Layer 2 of a small transformer language model trained on English Wikipedia (10 layers, counted from 0, width 128).
A neuron's activation on a vector x is SiLU(gate . x) times (in . x), where the dot is the dot product.

Input weights of the MLP neurons that the questions are about. A number n stands for n times 0.0011.
n1 gate: -23 7 241 -22 174 -18 6 -68 75 46 178 -197 -73 -194 -153 14 -249 -273 -108 -123 -64 -84 -250 123 9 171 17 -229 -111 -1 -74 -190 -49 -119 66 -31 41 -28 243 43 28 -13 -33 161 -85 -105 -198 -181 140 -123 211 109 204 -29 8 42 -152 261 146 337 26 -59 233 71 10 -74 130 -41 5 -4 -15 -307 -78 -12 2 -29 36 -138 -202 141 -43 18 -177 221 82 76 -79 -14 30 -336 -72 92 -312 28 -62 -93 259 71 115 250 213 -23 -19 -91 282 -344 257 137 109 -19 169 -11 -27 -52 -45 48 -153 51 -257 131 -98 -112 77 -222 65 275 -57 138
n12 gate: 23 152 -21 44 -15 24 46 16 -7 89 -151 28 -117 -114 -118 -61 -111 67 -15 45 -362 -91 -34 128 45 -33 -132 116 41 -164 56 -225 133 170 84 144 -26 -1 304 -67 -76 231 -189 22 47 29 -14 91 11 -15 -16 -51 -1 -197 9 10 -119 102 83 -247 47 -30 -79 89 123 169 159 113 -101 -7 61 146 218 62 143 -323 -40 111 -186 -39 98 -103 -148 72 108 149 -50 -185 -348 281 -15 -77 44 148 -27 132 63 146 72 -180 -81 -69 266 -227 96 0 -102 59 32 -47 -19 -117 74 105 106 34 -25 52 71 -73 44 -451 -181 -256 40 233 162 -155
n25 gate: 54 79 -83 -29 -111 -59 82 263 -70 -71 -62 -309 102 152 16 -57 -11 17 -119 66 -16 -146 -45 -53 119 50 -139 210 -127 -154 -63 -70 -158 -208 -122 81 44 -62 147 -123 375 156 -122 100 37 -44 -14 -270 -173 186 44 215 -30 118 -9 -259 -92 107 -143 -178 -144 -185 81 85 61 293 111 -53 -241 -247 -125 111 91 -328 4 10 -14 109 -193 -52 -45 -207 -272 172 17 -98 -225 247 162 210 88 222 -169 177 -150 -34 -20 231 -45 42 282 -109 -99 -143 25 42 47 107 89 -23 249 -45 29 -7 133 170 -149 462 117 -175 -153 25 -348 40 155 -40 4 -172
n74 gate: 59 -43 -59 83 -17 -123 54 -67 38 10 -254 -17 78 37 6 -7 4 -111 64 -13 156 91 218 142 -7 186 102 17 75 115 -158 -103 -266 50 9 -67 -32 16 198 26 194 -92 -279 -89 59 -207 -102 45 78 58 38 -250 101 106 -27 -74 51 -5 -16 -62 -65 -128 146 5 -32 34 -207 25 -66 219 -119 119 -208 192 261 166 -99 126 -86 -29 -206 -19 154 63 62 -45 -107 307 83 147 20 150 -146 68 26 -71 12 31 282 -114 30 -26 67 -97 -134 -131 133 14 -154 115 309 -105 -20 90 -91 -208 69 -32 140 170 120 -60 57 -49 14 39 141 -157
n120 gate: 160 67 -25 -53 65 101 59 148 65 375 5 355 -189 -131 128 2 -33 71 200 -34 275 -14 30 -110 131 -150 -156 -7 42 -191 -38 -194 207 -133 96 -24 -7 -135 2 53 7 -127 209 73 36 166 -252 327 -8 -111 -210 -193 -30 -22 -94 123 33 108 -127 -56 -47 49 74 8 13 -247 103 87 61 -124 3 -47 265 -116 -77 -107 286 205 177 38 158 -233 -67 -9 107 24 -43 13 257 76 118 -16 30 169 145 12 64 -147 72 8 -99 -14 -37 -279 -66 -16 77 -101 -327 -93 59 343 -250 -92 2 115 -42 194 -87 234 63 -197 -77 -42 139 300 -136 -48
n1 in: -162 74 126 43 31 196 -76 -63 -215 -32 -43 -140 30 -79 -83 30 119 33 42 -118 7 21 -222 48 -161 -67 311 7 -170 -123 -250 316 62 -23 -200 -236 87 -180 122 -25 -47 -13 241 95 4 -90 149 170 -149 -1 25 -28 -204 -218 -155 -118 157 88 -26 117 -174 -178 42 78 -7 -93 12 -86 160 20 -159 -24 -2 8 -154 -173 147 -55 -179 -76 162 392 -31 -162 343 59 -23 -101 -66 -104 74 162 37 -289 18 -173 -168 -208 37 -84 -3 190 199 -77 16 -137 154 -103 4 -193 -282 -45 -318 99 188 -109 -279 -114 -109 28 61 -42 135 87 -51 62 -51 105
n12 in: 90 -89 -48 -257 140 -96 51 28 178 194 -164 -129 117 172 -21 -173 -31 -51 1 -193 -53 -83 227 57 -24 -111 55 80 159 -125 -60 -97 45 -47 152 252 -140 -55 -140 -64 -203 238 45 14 -62 123 190 3 118 61 -362 -284 -195 16 -105 50 -207 144 79 61 45 3 72 20 32 247 128 55 -45 89 2 20 -90 18 -85 -133 -109 -58 60 -43 8 -57 -31 -41 -178 -115 167 3 -53 126 63 275 119 -240 170 -147 -137 -51 125 67 -22 41 2 128 -100 -164 29 72 -15 323 79 75 -37 100 -91 14 9 -46 -218 -22 -90 21 -171 -85 -63 -277 -30 29
n25 in: 240 453 -275 -256 55 -202 2 -41 158 24 -51 -9 -118 -104 288 83 42 24 51 163 -14 240 185 -64 -245 -42 125 225 -6 83 -88 -56 -91 103 24 141 -149 194 69 127 97 -116 219 128 41 -79 60 32 124 28 78 -84 -67 -185 39 75 -113 -60 -137 63 375 286 63 74 58 18 145 -10 83 49 131 2 103 -95 -37 -44 135 -98 -174 -154 95 -99 64 -94 -92 -42 74 -40 -57 -140 118 -39 -18 4 -59 -11 -117 -243 -45 3 -131 151 -115 401 12 -116 113 81 -95 152 -162 -209 100 -321 -59 51 81 -72 -83 -57 234 -174 152 202 -259 -309 17 -18
n74 in: 73 135 -63 -192 -15 -16 -1 -18 21 -35 8 -51 129 -34 58 -74 84 -171 73 40 -22 73 -141 -23 -210 79 -106 -2 48 21 59 -33 25 -122 -42 5 2 -233 131 107 133 162 -42 -39 158 52 142 12 -24 105 108 3 -57 -80 85 157 112 13 -70 -43 5 -31 61 179 -103 150 149 122 73 168 -164 -263 173 28 136 48 204 34 32 -128 23 -138 -36 -124 20 327 -123 79 -32 144 -159 99 157 1 -84 -196 114 -314 146 -160 -141 37 27 -42 6 114 51 -18 -50 -36 20 -6 -49 -134 21 115 -106 186 -10 165 17 -261 -32 -254 -97 -121 154 181
n120 in: 63 186 15 91 166 5 83 -59 3 51 49 -2 94 -158 -133 268 -89 87 191 102 27 -59 90 245 -81 -169 -216 -218 231 52 12 -261 170 29 -64 137 194 -35 -145 -170 -174 -8 11 -234 -233 79 67 200 -81 127 32 -213 12 -142 -172 56 36 110 167 159 81 110 31 -29 -105 -28 97 -71 21 130 144 91 -82 -263 10 70 36 128 0 24 -40 -22 79 -18 -75 111 -38 96 -47 138 -298 -6 162 -14 165 -65 120 -265 97 210 124 -23 43 85 -227 -58 -13 72 86 150 -41 224 83 -318 56 170 -104 -74 -36 -133 -157 -71 -133 105 -151 -180 72 272

Each question shows a token from some text and the vector x that enters the MLP there. A number n stands for n times 0.0038.

"vent": 20 -47 85 -106 73 117 -61 77 143 41 148 46 159 -7 -186 49 42 -200 3 108 -59 -39 33 -57 59 -55 5 31 -62 -28 57 68 44 59 -64 -129 -113 -23 124 61 -26 -129 43 -181 29 167 -6 -4 -43 -11 28 -78 91 50 -167 43 13 286 134 219 57 145 31 117 56 1 26 27 79 -111 -69 31 113 -6 35 9 -25 77 28 49 -95 24 81 -81 -132 223 -137 -4 -93 6 -84 -24 -4 129 62 -5 -283 205 18 -8 142 11 99 -42 -82 -75 -160 94 139 -239 -53 54 -7 -131 -99 -19 -276 108 -40 66 -48 -125 1 -45 -170 -68 5 71
Which neuron lights up most? n1

"ipp": 82 18 12 -53 137 5 54 211 -70 -122 40 44 10 -12 11 33 136 51 -8 -26 122 10 190 -98 148 53 -140 -32 106 13 66 -202 11 78 -152 87 50 -72 14 67 121 151 -134 0 7 80 -122 -23 155 -1 -49 -4 149 -19 115 -203 74 -240 13 51 58 -14 -69 -77 14 67 27 3 5 -58 -4 -89 -128 82 -88 -96 -115 -160 32 14 -62 -104 34 -45 36 21 -43 21 -18 -133 42 -254 95 130 -74 6 -139 103 -245 -93 -30 56 18 17 103 47 -64 17 72 -142 28 120 -24 39 46 -173 79 -98 -211 153 55 -23 56 -91 -94 12 -139 -7
The two highest activations, in order: n1, n74

"em": -113 -104 -3 -46 -82 89 -12 31 99 40 -203 197 -14 -99 -9 101 177 186 -217 -33 179 -63 78 -108 -4 18 -165 -16 54 10 -47 -47 -87 50 -28 107 -38 -130 -150 9 147 -37 -112 114 -11 12 -43 13 -28 -42 30 134 88 -15 265 -194 34 -171 -45 181 33 -17 -95 -84 42 50 14 -21 -37 -75 -139 -109 -47 39 158 50 -132 166 61 -69 249 72 -69 22 -16 151 -65 -76 63 -163 -60 7 109 293 -7 53 -77 -12 3 99 -179 35 69 134 -104 23 155 -113 -26 -92 20 5 58 -56 -48 -86 -43 -14 -6 83 74 91 -26 -34 -119 72 59 84
Which neuron lights up most? n12

" called": -30 66 -17 -19 -180 -42 13 61 -104 -76 24 -60 60 -112 -42 -27 94 -155 -1 53 -284 32 85 -34 -12 54 93 -38 -34 154 23 57 184 93 -200 47 80 -63 150 62 46 128 -55 -136 -29 -98 -243 -84 290 32 15 -65 -101 -143 -55 -101 -15 -48 -72 -103 -10 16 -43 170 -112 80 -66 41 -13 -154 119 22 34 9 -60 -175 23 32 112 -141 35 53 -86 113 -3 -7 -45 48 -133 31 150 43 17 -123 -100 67 60 136 9 -25 62 96 -228 -137 -40 187 -129 72 65 11 -25 98 -71 -23 12 24 -184 0 96 -18 -83 -2 -85 105 -104 8 -9 -10
Which neuron lights up most? n120

"s": -112 33 47 24 -282 167 48 90 -30 -118 170 11 21 -178 -73 172 -46 40 206 65 50 -8 9 -65 -92 63 -26 -121 64 5 -146 -19 -136 34 59 -40 35 30 -96 -61 1 -197 -124 1 7 -171 -103 132 -39 -65 19 77 2 32 66 -56 162 51 -90 -164 -52 191 -43 -44 58 -55 23 -14 146 -136 31 46 154 -5 67 33 -56 -107 147 -99 -1 -203 54 -97 -17 98 27 62 23 35 24 81 -59 -20 40 113 7 72 -4 -46 -25 254 16 98 -78 -55 49 86 -3 -52 6 -68 84 -109 -138 -22 146 -87 139 93 83 -139 -1 66 -48 25 -86 7
The three highest activations, in order: n12, n1, n120

"-S": -72 -15 95 -18 -30 47 17 205 214 59 100 -63 -75 -39 28 206 -136 96 -7 -44 90 43 -98 5 -15 59 -85 -24 -37 1 -54 -30 -57 41 220 76 -51 98 62 -223 7 -21 -2 -3 -76 39 -88 -29 -38 -85 163 -83 -14 127 -33 7 -84 5 -111 -233 135 179 87 -37 89 -137 -95 53 -137 -79 86 -28 120 -3 92 11 27 84 129 25 173 58 -34 -71 -9 92 -25 -45 26 -49 -68 32 55 43 -118 39 -88 123 -36 139 -93 30 -29 115 -40 -89 -25 -149 -177 -87 -17 6 -54 -334 29 -15 151 -64 32 -115 40 13 69 73 -49 98 172 -20
Which neuron lights up most? n120

"ig": -118 -51 29 -99 76 76 73 221 -203 -69 -99 158 68 122 15 42 134 -137 -78 -17 104 26 145 -37 -12 97 -157 -123 -55 -44 20 -5 -68 12 -247 43 -19 -84 111 51 200 -108 -1 56 -70 -2 -47 39 122 120 -16 27 26 -55 -57 241 -211 101 -36 264 -33 -55 -82 121 10 53 -46 -100 96 23 6 3 -69 -18 -26 117 52 93 120 -54 -69 6 -100 4 -22 -3 -37 0 -180 -102 192 73 223 106 -157 32 -61 124 -213 4 -160 119 -191 -38 -2 13 25 -9 69 -33 -13 56 -63 -137 -19 -81 -170 -50 129 -38 -74 120 14 -35 -96 121 -62 37
Which neuron lights up most? n12

"ble": -102 -66 -98 -100 92 37 27 -88 -217 -42 58 15 -11 -57 57 80 88 -42 46 65 -119 -2 -22 5 -8 -42 245 65 -66 -53 -99 -25 14 -137 -8 61 -18 81 35 162 55 -81 131 -65 -51 -71 -63 46 90 183 1 -43 57 -12 -1 144 164 64 13 78 -170 -42 49 -87 -101 -90 -156 16 19 17 -22 18 110 -84 16 30 109 -98 65 -14 81 -83 -36 -64 -33 77 69 46 73 42 -91 150 -140 -6 -111 2 -61 -89 -75 184 -19 62 -238 9 172 -69 -29 9 -229 -125 -46 40 42 78 57 -56 280 -87 -202 18 -252 55 12 102 -87 101 -180 -98
Which neuron fires most, and how strongly? n1, at about 0.26

"ct": -170 -57 -22 -56 58 74 24 -107 106 29 156 132 45 -125 -9 29 1 -94 -19 -36 35 -107 -69 -151 -41 14 -116 -34 88 1 5 -28 -10 73 -260 -206 -12 19 -97 73 -86 138 122 43 -19 172 102 47 4 4 10 -96 22 -66 -190 123 30 89 71 106 -124 40 -50 -10 34 -5 -28 -119 75 -62 7 -21 116 -16 -145 7 -2 31 -10 -55 -5 48 27 -139 -41 82 -74 -98 -89 -46 -103 172 -48 33 148 142 -187 11 -46 63 -87 43 194 7 -262 -264 -38 23 68 -42 -86 98 52 50 -10 -21 -279 10 -99 130 -121 -209 68 194 18 25 -188 55
The three highest activations, in order: n120, n1, n25

",": 19 49 -22 -89 -55 40 -16 67 232 -16 64 8 -66 -82 -41 230 -14 -138 -59 -4 -35 67 19 6 121 10 42 -137 26 216 -35 -195 72 30 -81 155 -24 10 -104 -73 -76 36 67 -102 21 -116 335 129 -71 111 -17 -54 -69 -3 -14 -60 231 -144 -74 -143 -101 -41 -47 -45 -77 16 -38 3 -74 -31 -65 102 82 -11 106 -17 -119 -26 64 8 56 -72 -11 32 0 -120 -59 -87 5 64 -66 84 19 -26 -33 323 -34 -10 6 -5 112 -34 91 -38 -30 -41 36 -100 -21 -86 -28 -51 -35 119 -35 56 -145 -181 143 -8 202 19 -109 -84 77 -17 99 -13
The two highest activations, in order: n1, n25

"om": -207 -246 52 -107 0 -15 -17 182 -14 7 -44 82 -38 78 -114 -6 96 81 -26 -35 145 35 149 -77 5 82 54 -84 -33 -52 -57 -245 -3 85 -189 -147 -16 -150 -38 149 26 -65 -302 -65 -24 25 43 62 146 118 -68 -18 -33 34 20 7 56 -107 10 30 -155 -31 -51 60 65 -76 -194 -16 34 -131 -158 33 49 34 -70 -70 -246 19 53 -74 121 -2 -107 -102 -42 13 78 -132 -64 -8 106 -119 50 31 100 33 39 -171 85 160 -13 70 191 -7 6 81 88 3 -102 -25 31 108 -10 179 -19 -68 165 -84 -202 -5 120 44 -7 44 -44 37 -87 -23
Which neuron lights up most? n25

"field": -200 16 60 -48 109 19 -40 128 -23 -68 -70 -12 -64 120 -22 -43 -14 -130 -105 111 110 -103 -69 13 123 36 5 -129 7 92 -18 24 19 -62 81 78 0 20 56 77 -120 -130 -19 23 -162 -48 74 -39 -45 34 -4 134 -59 32 -43 53 45 -82 22 -163 -14 -200 -125 28 -23 54 78 -18 -10 90 -79 -58 -37 -17 -153 215 -72 -205 81 147 -98 31 -121 140 46 57 -14 65 71 -62 78 -12 97 74 30 -45 152 -1 -63 73 -28 19 96 133 114 116 -24 -77 -63 -38 139 -105 94 261 80 -57 84 21 59 -93 182 179 -57 -265 -94 42 21 46
The three highest activations, in order: n120, n12, n74